Layer 2 of a small transformer language model trained on English Wikipedia (9 layers, counted from 0, width 128).
Take only the direct path to the model's output, skipping the later layers: a vector added to the residual stream pushes a token's score in proportion to its dot product with that token's output vector.

Output vectors of the tokens that the questions are about. A number n stands for (n - 128) times 0.011.
"ction": 167, 180, 127, 152, 81, 135, 133, 126, 130, 82, 167, 124, 123, 160, 117, 125, 97, 146, 136, 189, 84, 124, 114, 85, 164, 87, 130, 158, 138, 162, 121, 96, 108, 94, 97, 136, 86, 151, 98, 99, 52, 136, 169, 156, 127, 115, 83, 96, 142, 128, 108, 99, 201, 115, 156, 104, 141, 90, 169, 125, 157, 185, 85, 95, 125, 146, 110, 84, 131, 166, 119, 138, 135, 123, 142, 93, 99, 142, 127, 153, 112, 126, 117, 165, 208, 125, 145, 105, 142, 75, 140, 96, 142, 135, 98, 56, 184, 138, 109, 135, 103, 126, 120, 202, 126, 136, 106, 130, 112, 105, 128, 140, 136, 164, 87, 151, 108, 133, 160, 179, 98, 144, 96, 139, 149, 135, 86, 124
"ann": 132, 158, 120, 124, 101, 175, 146, 111, 143, 120, 89, 111, 119, 153, 141, 145, 109, 129, 130, 122, 93, 98, 130, 64, 134, 153, 165, 89, 106, 109, 89, 94, 120, 130, 99, 143, 128, 131, 125, 141, 80, 152, 102, 144, 102, 171, 123, 148, 159, 113, 88, 122, 196, 137, 132, 123, 103, 114, 142, 103, 139, 128, 117, 115, 102, 125, 117, 159, 114, 105, 167, 142, 143, 126, 104, 80, 168, 148, 131, 109, 116, 127, 100, 139, 125, 136, 155, 131, 152, 82, 126, 113, 51, 166, 106, 86, 131, 142, 175, 146, 175, 122, 109, 137, 92, 68, 120, 170, 138, 163, 129, 165, 139, 157, 146, 145, 121, 132, 118, 87, 126, 102, 128, 122, 146, 133, 139, 129
"ty": 122, 176, 72, 148, 132, 83, 66, 92, 116, 69, 65, 118, 39, 126, 137, 110, 88, 137, 160, 125, 150, 167, 125, 130, 144, 130, 149, 121, 179, 97, 89, 116, 157, 85, 139, 140, 104, 110, 136, 124, 43, 125, 119, 131, 167, 140, 90, 96, 104, 123, 130, 89, 226, 117, 155, 140, 92, 118, 158, 60, 143, 139, 144, 110, 140, 130, 195, 64, 112, 136, 85, 121, 103, 61, 112, 140, 94, 130, 108, 66, 131, 161, 216, 110, 210, 145, 133, 97, 108, 116, 147, 168, 143, 140, 121, 135, 118, 158, 122, 110, 120, 92, 41, 126, 162, 141, 120, 155, 120, 125, 133, 127, 161, 122, 182, 129, 85, 133, 159, 121, 135, 163, 135, 111, 102, 126, 153, 130
"ers": 91, 145, 159, 153, 145, 100, 101, 135, 146, 118, 154, 115, 105, 70, 129, 95, 133, 88, 77, 150, 116, 160, 102, 149, 148, 63, 163, 103, 145, 160, 172, 144, 137, 111, 132, 104, 131, 98, 123, 92, 86, 157, 89, 186, 83, 152, 134, 159, 155, 171, 129, 94, 158, 117, 117, 139, 140, 175, 137, 97, 158, 125, 93, 82, 98, 127, 158, 130, 56, 106, 133, 131, 128, 122, 144, 154, 101, 137, 109, 126, 117, 150, 130, 103, 137, 115, 126, 172, 143, 120, 99, 104, 92, 161, 129, 132, 109, 144, 132, 155, 129, 151, 144, 109, 112, 46, 122, 139, 173, 103, 50, 122, 84, 139, 123, 125, 154, 172, 128, 132, 101, 140, 131, 94, 123, 89, 131, 95
" from": 146, 134, 126, 184, 113, 115, 127, 120, 96, 167, 123, 124, 146, 145, 173, 140, 146, 115, 108, 123, 101, 106, 126, 141, 140, 154, 164, 106, 92, 131, 152, 89, 112, 93, 120, 123, 113, 125, 171, 144, 127, 117, 118, 130, 124, 147, 89, 112, 144, 159, 147, 116, 116, 110, 140, 118, 125, 119, 103, 99, 131, 167, 106, 117, 136, 129, 142, 110, 147, 116, 147, 110, 137, 124, 147, 133, 130, 127, 134, 143, 167, 174, 102, 162, 159, 114, 109, 127, 142, 133, 134, 110, 149, 115, 134, 141, 132, 107, 138, 146, 133, 115, 137, 143, 122, 165, 138, 87, 122, 164, 72, 122, 125, 145, 101, 118, 135, 119, 159, 141, 158, 153, 165, 130, 150, 159, 131, 132
" other": 141, 147, 78, 126, 105, 102, 150, 70, 116, 99, 102, 130, 90, 136, 141, 139, 108, 116, 139, 151, 115, 104, 98, 127, 114, 159, 104, 149, 114, 142, 134, 128, 157, 144, 158, 123, 114, 125, 141, 140, 57, 120, 121, 99, 106, 169, 123, 118, 134, 97, 123, 123, 113, 75, 159, 99, 140, 130, 127, 116, 102, 103, 113, 123, 155, 132, 179, 100, 97, 134, 53, 156, 84, 143, 169, 123, 145, 127, 135, 156, 134, 162, 155, 140, 163, 107, 172, 149, 116, 92, 135, 96, 111, 170, 128, 139, 157, 149, 119, 142, 101, 127, 115, 100, 139, 137, 179, 140, 164, 155, 145, 120, 165, 149, 107, 95, 130, 119, 182, 150, 135, 154, 144, 182, 153, 202, 149, 136
" Succeeded": 129, 135, 83, 158, 75, 138, 92, 146, 85, 114, 44, 154, 97, 139, 105, 104, 92, 81, 128, 192, 36, 77, 127, 75, 147, 97, 140, 153, 126, 79, 117, 96, 82, 111, 128, 88, 62, 94, 40, 170, 114, 120, 141, 137, 178, 122, 109, 74, 134, 128, 106, 76, 254, 142, 173, 90, 137, 167, 108, 106, 91, 192, 53, 223, 144, 114, 89, 138, 139, 90, 80, 149, 165, 103, 119, 158, 113, 164, 124, 158, 131, 166, 130, 99, 177, 121, 154, 97, 145, 99, 100, 150, 145, 101, 121, 122, 158, 178, 160, 104, 106, 171, 129, 127, 177, 117, 136, 168, 157, 199, 136, 185, 149, 141, 110, 131, 143, 136, 203, 114, 106, 136, 162, 94, 85, 174, 158, 94
"ied": 117, 181, 160, 144, 83, 174, 105, 110, 94, 155, 147, 186, 51, 124, 166, 139, 130, 105, 130, 83, 122, 144, 141, 146, 135, 118, 159, 149, 95, 109, 154, 119, 114, 139, 177, 150, 89, 150, 108, 89, 44, 154, 78, 148, 149, 110, 108, 98, 112, 103, 102, 65, 186, 104, 174, 113, 101, 153, 120, 92, 127, 167, 136, 129, 131, 138, 153, 143, 142, 51, 140, 131, 66, 82, 91, 144, 116, 146, 144, 108, 142, 103, 184, 121, 108, 122, 148, 122, 187, 179, 98, 113, 126, 158, 99, 126, 146, 155, 136, 135, 144, 126, 151, 116, 182, 121, 163, 103, 137, 180, 109, 170, 133, 175, 136, 128, 125, 147, 143, 119, 113, 131, 111, 136, 191, 157, 153, 130
"aker": 97, 156, 133, 193, 115, 138, 88, 104, 155, 106, 94, 132, 124, 85, 123, 123, 147, 109, 170, 101, 91, 161, 145, 48, 85, 135, 165, 112, 128, 146, 100, 85, 103, 133, 113, 152, 70, 152, 89, 101, 60, 153, 119, 123, 95, 80, 85, 131, 141, 155, 91, 94, 185, 106, 165, 88, 142, 183, 203, 104, 87, 156, 131, 141, 150, 97, 156, 160, 94, 89, 134, 105, 92, 99, 131, 130, 139, 156, 96, 115, 99, 97, 118, 131, 121, 116, 130, 118, 147, 80, 110, 96, 117, 120, 122, 156, 130, 152, 150, 153, 94, 182, 113, 132, 151, 112, 99, 181, 181, 154, 119, 117, 130, 180, 87, 188, 122, 127, 133, 160, 158, 128, 68, 113, 128, 182, 112, 87
"ement": 89, 167, 128, 164, 78, 152, 127, 71, 133, 73, 162, 103, 99, 142, 168, 165, 93, 89, 128, 158, 76, 151, 173, 136, 110, 115, 162, 114, 153, 148, 135, 103, 76, 80, 108, 98, 128, 135, 127, 103, 46, 104, 81, 92, 98, 89, 98, 90, 182, 154, 100, 39, 192, 152, 125, 115, 142, 89, 132, 89, 117, 112, 84, 141, 87, 152, 103, 58, 79, 129, 120, 76, 171, 126, 121, 134, 116, 155, 111, 101, 101, 109, 121, 168, 169, 106, 138, 151, 166, 113, 109, 88, 134, 168, 74, 105, 145, 132, 153, 154, 80, 127, 141, 163, 138, 78, 129, 161, 169, 81, 125, 126, 130, 98, 76, 154, 191, 121, 148, 149, 144, 179, 102, 111, 135, 149, 118, 97
"road": 105, 126, 108, 179, 144, 162, 160, 126, 152, 98, 150, 184, 129, 111, 84, 116, 118, 101, 140, 125, 93, 104, 158, 114, 148, 169, 129, 134, 196, 106, 143, 65, 92, 111, 187, 108, 91, 133, 100, 176, 57, 146, 153, 81, 86, 123, 126, 128, 165, 108, 116, 141, 231, 90, 160, 107, 103, 156, 133, 124, 131, 154, 152, 76, 125, 141, 143, 130, 169, 120, 87, 120, 102, 80, 136, 148, 100, 151, 98, 152, 156, 170, 162, 95, 139, 154, 157, 116, 110, 87, 170, 67, 113, 136, 110, 133, 102, 162, 159, 126, 141, 151, 181, 101, 97, 39, 150, 160, 171, 130, 89, 160, 108, 173, 143, 114, 188, 106, 174, 149, 117, 172, 137, 111, 75, 112, 138, 73
").\n": 84, 152, 155, 197, 99, 176, 151, 126, 139, 107, 109, 145, 137, 152, 127, 164, 90, 96, 120, 91, 67, 126, 129, 129, 126, 136, 147, 126, 147, 129, 109, 55, 99, 113, 120, 100, 89, 108, 142, 135, 74, 109, 133, 157, 140, 146, 148, 60, 106, 65, 99, 95, 219, 83, 121, 118, 110, 162, 129, 145, 117, 135, 104, 133, 161, 120, 154, 121, 89, 118, 106, 148, 155, 172, 87, 156, 120, 142, 147, 121, 125, 147, 88, 163, 135, 127, 146, 139, 148, 75, 159, 97, 123, 111, 111, 107, 154, 169, 153, 114, 170, 149, 116, 143, 133, 39, 188, 170, 117, 157, 97, 138, 118, 116, 97, 107, 113, 153, 193, 133, 136, 114, 158, 174, 105, 175, 135, 65
"ising": 146, 142, 177, 182, 95, 127, 153, 112, 143, 142, 172, 174, 110, 122, 191, 109, 113, 132, 159, 101, 124, 112, 110, 156, 105, 82, 128, 145, 141, 148, 109, 100, 134, 123, 93, 175, 82, 120, 106, 170, 56, 76, 153, 164, 95, 101, 92, 153, 109, 100, 90, 52, 211, 108, 160, 100, 155, 120, 147, 140, 139, 181, 77, 105, 112, 186, 136, 92, 119, 66, 91, 116, 132, 105, 134, 126, 94, 144, 97, 68, 60, 143, 117, 140, 176, 134, 139, 105, 139, 116, 117, 131, 147, 150, 95, 141, 138, 160, 107, 124, 162, 113, 84, 134, 112, 98, 158, 135, 150, 119, 128, 141, 127, 152, 105, 103, 86, 138, 158, 152, 136, 133, 120, 120, 97, 177, 140, 105
"ays": 130, 156, 85, 161, 92, 115, 165, 117, 143, 102, 179, 173, 98, 109, 202, 181, 81, 107, 111, 153, 71, 99, 50, 99, 168, 148, 62, 135, 93, 127, 158, 97, 174, 119, 108, 131, 104, 141, 125, 97, 38, 158, 151, 150, 139, 129, 146, 123, 165, 112, 108, 95, 175, 112, 122, 111, 137, 160, 140, 79, 114, 177, 118, 104, 141, 104, 164, 144, 110, 138, 154, 167, 137, 89, 99, 121, 129, 154, 156, 59, 154, 178, 129, 105, 199, 142, 156, 160, 190, 132, 129, 160, 132, 138, 81, 118, 111, 153, 184, 146, 139, 161, 127, 77, 164, 102, 124, 161, 173, 186, 76, 150, 91, 168, 160, 81, 112, 157, 137, 147, 121, 153, 99, 118, 107, 105, 154, 130

Each question shows what one neuron of this layer's MLP adds at an activation of 1. A number n stands for (n - 128) times 0.0062.

n199: 100, 115, 131, 154, 93, 131, 137, 158, 132, 133, 90, 104, 126, 133, 128, 114, 162, 140, 134, 151, 103, 153, 124, 101, 160, 143, 127, 130, 125, 135, 119, 122, 127, 120, 130, 148, 108, 105, 130, 147, 105, 131, 150, 134, 137, 106, 104, 110, 118, 113, 128, 125, 152, 129, 147, 156, 128, 128, 168, 131, 101, 138, 153, 137, 128, 137, 134, 107, 121, 140, 134, 105, 145, 93, 103, 126, 126, 117, 139, 97, 156, 155, 122, 146, 121, 141, 121, 108, 114, 117, 98, 149, 122, 156, 124, 121, 141, 177, 121, 127, 121, 139, 128, 139, 138, 115, 125, 145, 147, 124, 141, 144, 112, 122, 146, 108, 135, 130, 139, 123, 128, 113, 128, 88, 117, 147, 115, 127
Which three tokens does it push up most, strongest first? " Succeeded", "ty", "aker"

n318: 113, 127, 134, 159, 141, 150, 112, 136, 110, 136, 120, 98, 139, 121, 149, 129, 143, 142, 110, 126, 119, 118, 159, 147, 103, 117, 95, 135, 146, 139, 150, 155, 121, 154, 87, 122, 141, 106, 150, 98, 163, 136, 132, 126, 154, 133, 125, 116, 124, 137, 107, 141, 122, 133, 114, 133, 128, 141, 136, 126, 108, 97, 131, 173, 131, 138, 125, 108, 95, 147, 114, 111, 163, 121, 139, 129, 129, 105, 99, 120, 153, 114, 123, 130, 142, 112, 125, 117, 110, 124, 122, 129, 112, 121, 137, 126, 126, 123, 146, 138, 81, 140, 135, 140, 122, 147, 140, 115, 136, 158, 135, 135, 127, 132, 118, 134, 123, 134, 148, 104, 153, 119, 137, 139, 154, 133, 141, 133
Which of these tokens does it push down most? "road"

n443: 110, 115, 133, 129, 88, 124, 121, 136, 131, 144, 123, 133, 118, 109, 132, 115, 142, 139, 178, 114, 134, 115, 144, 127, 143, 136, 97, 96, 118, 125, 137, 131, 139, 152, 121, 149, 116, 141, 137, 129, 164, 160, 106, 136, 105, 130, 132, 143, 120, 138, 152, 132, 136, 141, 104, 121, 126, 100, 138, 123, 93, 121, 120, 122, 116, 121, 175, 120, 150, 118, 136, 148, 115, 131, 125, 109, 132, 152, 133, 105, 134, 113, 129, 146, 126, 135, 101, 118, 101, 99, 127, 137, 156, 143, 142, 148, 143, 158, 160, 123, 125, 116, 136, 144, 130, 141, 121, 125, 124, 116, 136, 120, 143, 144, 120, 132, 139, 159, 118, 144, 141, 115, 123, 118, 125, 129, 173, 144
Which of these tokens does it push down most? ").\n"

n32: 125, 154, 115, 126, 112, 122, 117, 138, 138, 129, 134, 103, 120, 91, 148, 109, 147, 107, 146, 120, 113, 137, 134, 104, 138, 102, 148, 147, 105, 135, 118, 83, 100, 147, 130, 149, 105, 125, 124, 114, 110, 117, 111, 117, 117, 132, 117, 109, 140, 138, 130, 129, 88, 142, 159, 122, 112, 140, 104, 114, 158, 129, 167, 109, 132, 145, 131, 135, 103, 136, 130, 159, 105, 162, 103, 138, 114, 123, 163, 138, 118, 152, 130, 137, 92, 121, 155, 154, 120, 143, 145, 140, 112, 132, 150, 116, 116, 151, 138, 103, 116, 104, 109, 113, 152, 124, 125, 123, 132, 126, 147, 131, 118, 148, 178, 127, 127, 123, 160, 142, 106, 156, 131, 137, 128, 138, 136, 164
Which two tokens does it push up most, strongest first? "ied", " other"

n242: 129, 137, 137, 130, 138, 140, 150, 136, 119, 129, 137, 141, 110, 102, 135, 129, 121, 139, 88, 131, 111, 98, 137, 101, 126, 140, 120, 169, 125, 125, 129, 95, 138, 125, 111, 110, 134, 115, 108, 113, 137, 121, 151, 119, 124, 107, 164, 154, 106, 119, 106, 128, 155, 157, 144, 145, 105, 128, 115, 132, 119, 148, 100, 147, 150, 120, 139, 146, 128, 151, 124, 127, 123, 103, 96, 114, 111, 145, 161, 99, 137, 152, 115, 160, 112, 176, 121, 124, 110, 89, 150, 122, 132, 143, 138, 126, 129, 131, 143, 141, 127, 125, 131, 98, 126, 113, 110, 106, 87, 135, 113, 109, 131, 139, 117, 106, 140, 122, 102, 167, 134, 112, 107, 108, 95, 101, 135, 142
Which two tokens does it push up most, strongest first? "ays", "road"

n484: 121, 123, 158, 112, 145, 110, 117, 111, 113, 113, 137, 147, 150, 125, 136, 160, 112, 145, 158, 100, 126, 81, 129, 147, 129, 129, 174, 132, 112, 122, 112, 138, 134, 108, 118, 175, 125, 128, 157, 132, 143, 135, 113, 159, 77, 118, 148, 103, 93, 131, 138, 138, 117, 146, 155, 124, 121, 137, 137, 146, 147, 135, 132, 135, 133, 119, 126, 95, 114, 120, 125, 125, 106, 89, 132, 131, 157, 117, 143, 101, 145, 113, 104, 117, 150, 143, 117, 144, 134, 125, 123, 146, 106, 126, 123, 145, 112, 124, 137, 146, 138, 125, 140, 149, 136, 142, 138, 118, 134, 132, 105, 96, 128, 90, 136, 148, 174, 125, 129, 105, 104, 161, 129, 105, 135, 125, 155, 100
Pushed up most: " from"

n165: 114, 139, 133, 111, 140, 152, 137, 133, 93, 134, 138, 156, 96, 111, 145, 118, 117, 140, 59, 166, 149, 105, 133, 129, 136, 138, 124, 129, 129, 150, 121, 129, 133, 111, 120, 88, 119, 147, 110, 130, 112, 138, 110, 93, 140, 121, 118, 145, 165, 125, 124, 117, 115, 106, 133, 127, 144, 145, 124, 128, 150, 154, 131, 90, 140, 143, 129, 148, 162, 130, 126, 146, 120, 149, 133, 100, 153, 134, 100, 122, 99, 166, 65, 111, 129, 118, 146, 109, 122, 126, 130, 144, 132, 122, 106, 104, 135, 132, 158, 122, 128, 141, 115, 92, 130, 102, 140, 150, 117, 121, 131, 123, 88, 153, 127, 132, 124, 119, 139, 118, 118, 129, 135, 102, 120, 135, 108, 137
Pushed up most: "ays"

n172: 121, 110, 138, 143, 83, 126, 112, 135, 129, 146, 143, 114, 149, 148, 164, 129, 123, 128, 117, 134, 88, 77, 171, 128, 149, 153, 135, 125, 98, 105, 125, 124, 155, 123, 134, 140, 131, 131, 134, 142, 151, 142, 137, 134, 135, 104, 117, 112, 108, 145, 138, 131, 123, 121, 109, 107, 127, 109, 102, 124, 115, 91, 137, 119, 130, 151, 135, 126, 89, 138, 140, 117, 136, 152, 116, 116, 111, 91, 118, 152, 123, 139, 141, 149, 109, 150, 116, 107, 136, 146, 152, 134, 132, 127, 129, 168, 123, 135, 178, 146, 137, 149, 142, 151, 138, 124, 119, 117, 110, 113, 149, 92, 124, 130, 115, 120, 128, 162, 126, 127, 107, 116, 134, 108, 139, 105, 104, 132
Which of these tokens does it push down most? "ty"

n91: 138, 141, 133, 144, 133, 161, 160, 135, 150, 135, 131, 114, 66, 111, 130, 131, 122, 109, 126, 118, 120, 130, 110, 118, 95, 120, 111, 152, 103, 134, 72, 156, 133, 124, 142, 96, 120, 126, 133, 166, 96, 136, 103, 119, 133, 144, 114, 106, 159, 114, 105, 133, 159, 185, 102, 145, 146, 81, 141, 122, 152, 125, 134, 117, 104, 145, 137, 103, 121, 113, 132, 139, 127, 141, 141, 111, 134, 159, 155, 114, 148, 149, 125, 117, 135, 134, 126, 147, 119, 142, 154, 117, 113, 131, 106, 122, 130, 141, 118, 127, 138, 119, 122, 138, 110, 145, 109, 137, 119, 120, 116, 111, 131, 94, 131, 142, 135, 119, 76, 151, 132, 87, 149, 135, 119, 123, 152, 137
Which three tokens does it push up most, strongest first? "ann", "ement", "ty"

n382: 144, 113, 161, 143, 104, 129, 113, 122, 123, 163, 131, 177, 97, 143, 105, 153, 115, 134, 80, 147, 109, 105, 113, 130, 126, 134, 133, 141, 135, 143, 100, 142, 135, 79, 150, 109, 137, 112, 126, 108, 133, 126, 129, 146, 134, 111, 142, 112, 115, 113, 118, 127, 155, 142, 91, 93, 160, 113, 130, 121, 108, 145, 127, 110, 158, 122, 168, 134, 150, 116, 119, 99, 135, 128, 120, 111, 173, 144, 111, 118, 118, 121, 135, 92, 145, 121, 140, 103, 110, 93, 130, 129, 143, 98, 117, 129, 118, 131, 147, 124, 109, 119, 155, 140, 148, 131, 124, 132, 139, 129, 125, 107, 141, 112, 164, 76, 155, 132, 164, 163, 151, 120, 102, 109, 112, 152, 127, 117
Which of these tokens does it push down most? "ann"

n33: 129, 148, 144, 144, 149, 147, 130, 139, 95, 143, 109, 140, 122, 109, 116, 104, 148, 129, 128, 125, 172, 149, 131, 152, 118, 127, 139, 114, 147, 118, 102, 135, 106, 130, 110, 107, 107, 146, 113, 109, 128, 150, 121, 179, 119, 145, 119, 140, 137, 120, 118, 143, 124, 118, 153, 126, 181, 137, 114, 139, 147, 115, 129, 137, 120, 142, 122, 147, 143, 128, 123, 151, 118, 94, 167, 148, 106, 88, 92, 146, 132, 123, 116, 113, 132, 102, 145, 124, 130, 122, 124, 149, 127, 123, 139, 119, 123, 116, 136, 146, 129, 153, 144, 124, 123, 132, 149, 136, 133, 124, 115, 157, 112, 121, 122, 145, 136, 134, 145, 90, 119, 112, 154, 137, 168, 152, 134, 108
Which two tokens does it push up most, strongest first? "ers", "ied"

n460: 141, 157, 134, 153, 136, 142, 97, 106, 138, 114, 111, 145, 126, 137, 112, 118, 139, 106, 126, 122, 129, 135, 131, 123, 131, 119, 156, 121, 160, 141, 152, 140, 139, 149, 109, 135, 144, 113, 144, 161, 143, 103, 109, 110, 129, 156, 100, 115, 111, 122, 139, 116, 160, 125, 138, 124, 91, 171, 150, 146, 146, 123, 142, 145, 146, 154, 130, 130, 88, 121, 126, 79, 96, 141, 156, 130, 116, 160, 126, 105, 142, 117, 93, 134, 134, 164, 123, 110, 152, 151, 135, 129, 126, 104, 130, 156, 119, 139, 135, 107, 135, 130, 141, 149, 127, 112, 134, 114, 130, 116, 127, 107, 134, 142, 150, 108, 135, 114, 123, 115, 124, 122, 100, 130, 129, 116, 131, 112
Which of these tokens does it push down most? "ays"

n591: 99, 146, 126, 120, 155, 129, 111, 133, 119, 127, 135, 124, 137, 125, 92, 112, 137, 128, 116, 131, 135, 161, 110, 123, 111, 132, 99, 140, 96, 138, 122, 127, 144, 175, 114, 110, 147, 153, 140, 106, 93, 107, 98, 81, 122, 111, 125, 146, 99, 152, 126, 142, 145, 123, 129, 114, 123, 96, 145, 119, 134, 140, 160, 115, 110, 135, 102, 107, 106, 126, 125, 89, 154, 114, 132, 155, 126, 152, 143, 109, 147, 93, 96, 114, 131, 113, 112, 126, 161, 110, 131, 102, 127, 104, 130, 155, 131, 133, 146, 133, 120, 119, 132, 98, 135, 99, 129, 133, 130, 155, 136, 117, 102, 108, 126, 112, 125, 90, 116, 96, 132, 132, 152, 144, 148, 124, 114, 108
Which three tokens does it push up most, strongest first? "ement", "aker", "ers"

n297: 104, 125, 139, 130, 119, 147, 142, 132, 130, 144, 102, 142, 153, 122, 114, 129, 128, 123, 153, 122, 119, 147, 116, 128, 134, 118, 91, 130, 144, 145, 174, 104, 140, 120, 137, 140, 156, 127, 158, 139, 121, 112, 120, 154, 133, 163, 101, 96, 92, 118, 123, 124, 146, 112, 158, 154, 132, 138, 142, 90, 116, 130, 132, 144, 140, 84, 104, 119, 134, 122, 157, 150, 124, 140, 142, 133, 132, 109, 144, 130, 131, 132, 126, 135, 102, 152, 112, 145, 127, 101, 151, 127, 141, 131, 148, 139, 137, 106, 152, 109, 147, 145, 155, 152, 145, 122, 147, 152, 156, 129, 89, 127, 95, 137, 143, 143, 160, 150, 126, 123, 129, 104, 122, 141, 138, 122, 178, 88
Pushed up most: ").\n"

n500: 141, 150, 149, 121, 116, 127, 127, 128, 133, 136, 116, 133, 129, 137, 126, 134, 124, 134, 132, 156, 132, 132, 169, 137, 123, 125, 95, 136, 111, 151, 148, 111, 109, 128, 111, 132, 108, 133, 132, 122, 125, 133, 140, 147, 143, 119, 171, 140, 136, 136, 125, 145, 121, 125, 147, 140, 132, 134, 111, 135, 131, 140, 141, 119, 119, 138, 144, 136, 127, 128, 157, 155, 157, 126, 142, 83, 116, 147, 161, 115, 116, 130, 131, 121, 102, 145, 139, 156, 134, 115, 128, 149, 140, 117, 115, 136, 120, 173, 104, 69, 118, 130, 120, 128, 132, 102, 110, 148, 128, 154, 122, 141, 140, 119, 147, 154, 147, 115, 118, 173, 162, 120, 126, 154, 129, 144, 136, 114
Which two tokens does it push up most, strongest first? "ays", ").\n"

n428: 131, 106, 104, 130, 132, 107, 129, 148, 124, 116, 133, 125, 72, 134, 154, 148, 121, 136, 133, 137, 120, 106, 95, 138, 137, 110, 126, 105, 110, 161, 127, 98, 100, 105, 156, 146, 110, 139, 123, 134, 159, 141, 145, 124, 134, 155, 124, 152, 132, 140, 136, 167, 140, 119, 194, 146, 117, 111, 153, 120, 114, 111, 158, 119, 106, 141, 137, 138, 127, 91, 102, 140, 124, 113, 113, 134, 142, 175, 142, 104, 116, 164, 136, 100, 154, 119, 150, 159, 140, 146, 137, 107, 150, 127, 80, 118, 145, 127, 102, 116, 105, 109, 147, 108, 113, 119, 130, 156, 127, 137, 134, 114, 150, 115, 142, 118, 135, 115, 128, 139, 139, 169, 89, 117, 98, 144, 137, 128
Pushed up most: "ays"

n551: 131, 108, 112, 132, 169, 117, 132, 163, 121, 140, 147, 133, 111, 164, 122, 165, 123, 112, 124, 99, 125, 125, 130, 96, 126, 118, 124, 135, 106, 160, 130, 102, 129, 99, 121, 129, 97, 144, 108, 91, 110, 136, 163, 136, 90, 124, 147, 112, 129, 117, 149, 117, 105, 142, 119, 143, 103, 104, 121, 142, 104, 134, 148, 93, 113, 118, 110, 155, 157, 124, 147, 140, 104, 109, 132, 151, 127, 138, 114, 92, 136, 140, 133, 112, 85, 134, 114, 103, 157, 130, 121, 93, 87, 92, 149, 166, 126, 120, 123, 139, 120, 91, 123, 135, 115, 110, 156, 121, 118, 145, 156, 149, 136, 118, 114, 124, 135, 145, 114, 143, 134, 126, 139, 128, 127, 148, 141, 155
Which two tokens does it push up most, strongest first? "ied", "road"

n278: 131, 123, 125, 135, 118, 134, 122, 88, 118, 128, 115, 136, 116, 106, 110, 109, 104, 118, 106, 157, 134, 160, 126, 129, 128, 131, 113, 141, 122, 154, 126, 132, 150, 134, 152, 152, 136, 128, 115, 109, 151, 150, 134, 112, 124, 115, 152, 133, 156, 162, 165, 117, 98, 120, 141, 151, 128, 128, 117, 149, 138, 128, 109, 135, 139, 156, 136, 132, 128, 119, 109, 111, 141, 106, 120, 148, 109, 82, 114, 102, 105, 149, 116, 110, 129, 120, 120, 107, 146, 128, 115, 143, 146, 111, 165, 116, 100, 147, 116, 103, 123, 167, 116, 105, 143, 146, 141, 112, 128, 135, 118, 109, 96, 138, 135, 115, 125, 146, 111, 153, 113, 111, 132, 140, 123, 102, 130, 125
Pushed up most: "ers"

n88: 119, 142, 98, 123, 120, 112, 98, 142, 144, 95, 131, 122, 125, 107, 148, 112, 95, 105, 149, 103, 122, 138, 153, 127, 159, 136, 131, 112, 141, 136, 130, 130, 117, 127, 122, 147, 117, 154, 120, 107, 102, 120, 137, 120, 140, 121, 157, 141, 136, 128, 119, 117, 143, 106, 148, 116, 107, 131, 147, 119, 142, 134, 118, 112, 139, 100, 118, 97, 115, 131, 135, 150, 113, 89, 112, 141, 125, 172, 174, 126, 127, 122, 133, 150, 108, 146, 99, 135, 103, 138, 112, 122, 81, 117, 129, 139, 117, 103, 129, 133, 147, 124, 132, 136, 121, 155, 110, 140, 115, 126, 123, 106, 182, 144, 130, 95, 161, 123, 133, 136, 134, 136, 138, 146, 142, 103, 161, 139
Pushed up most: "ty"

n182: 109, 157, 126, 127, 131, 149, 131, 111, 169, 124, 155, 113, 122, 120, 137, 98, 102, 94, 107, 152, 160, 135, 121, 143, 130, 114, 149, 123, 98, 120, 121, 124, 122, 108, 141, 141, 126, 124, 114, 136, 103, 126, 116, 97, 123, 145, 148, 141, 120, 152, 119, 117, 129, 149, 154, 127, 116, 134, 111, 151, 149, 119, 140, 121, 137, 132, 93, 159, 105, 123, 146, 156, 155, 116, 121, 126, 131, 161, 114, 141, 129, 145, 144, 133, 104, 112, 156, 147, 113, 99, 105, 113, 112, 166, 140, 138, 91, 111, 125, 102, 163, 135, 137, 120, 100, 96, 119, 135, 120, 117, 122, 123, 71, 115, 135, 131, 144, 136, 128, 129, 128, 128, 140, 124, 91, 73, 137, 97
Which three tokens does it push up most, strongest first? "ers", "road", "ann"

n498: 131, 126, 156, 130, 137, 136, 136, 145, 117, 131, 159, 116, 118, 120, 123, 164, 123, 137, 154, 123, 114, 193, 153, 135, 117, 146, 155, 148, 112, 76, 139, 127, 138, 130, 95, 81, 130, 158, 124, 118, 168, 131, 143, 150, 113, 116, 118, 144, 161, 142, 104, 125, 142, 128, 112, 106, 112, 117, 117, 148, 116, 120, 120, 155, 132, 150, 148, 139, 134, 149, 126, 104, 134, 134, 121, 129, 100, 97, 108, 130, 156, 113, 123, 123, 139, 114, 116, 138, 134, 139, 127, 119, 146, 147, 85, 161, 123, 130, 83, 128, 116, 99, 151, 145, 146, 116, 131, 116, 118, 103, 140, 117, 154, 113, 104, 135, 146, 138, 164, 115, 112, 140, 112, 131, 145, 115, 109, 142
Pushed up most: "ement"

n50: 125, 127, 134, 140, 112, 127, 161, 134, 101, 131, 153, 117, 142, 114, 124, 107, 100, 142, 124, 136, 91, 119, 144, 135, 125, 128, 170, 158, 121, 127, 108, 133, 136, 152, 141, 109, 143, 135, 149, 103, 95, 107, 122, 125, 110, 150, 130, 136, 147, 136, 106, 116, 121, 146, 100, 140, 148, 108, 113, 145, 147, 134, 121, 131, 136, 123, 106, 104, 132, 160, 116, 123, 139, 129, 102, 140, 125, 138, 123, 134, 140, 166, 114, 133, 110, 150, 119, 121, 143, 140, 141, 139, 89, 119, 122, 156, 115, 132, 118, 145, 139, 104, 119, 142, 138, 102, 144, 168, 132, 126, 83, 126, 147, 66, 117, 114, 144, 124, 142, 139, 122, 103, 134, 136, 138, 88, 100, 127
Which two tokens does it push up most, strongest first? "ement", ").\n"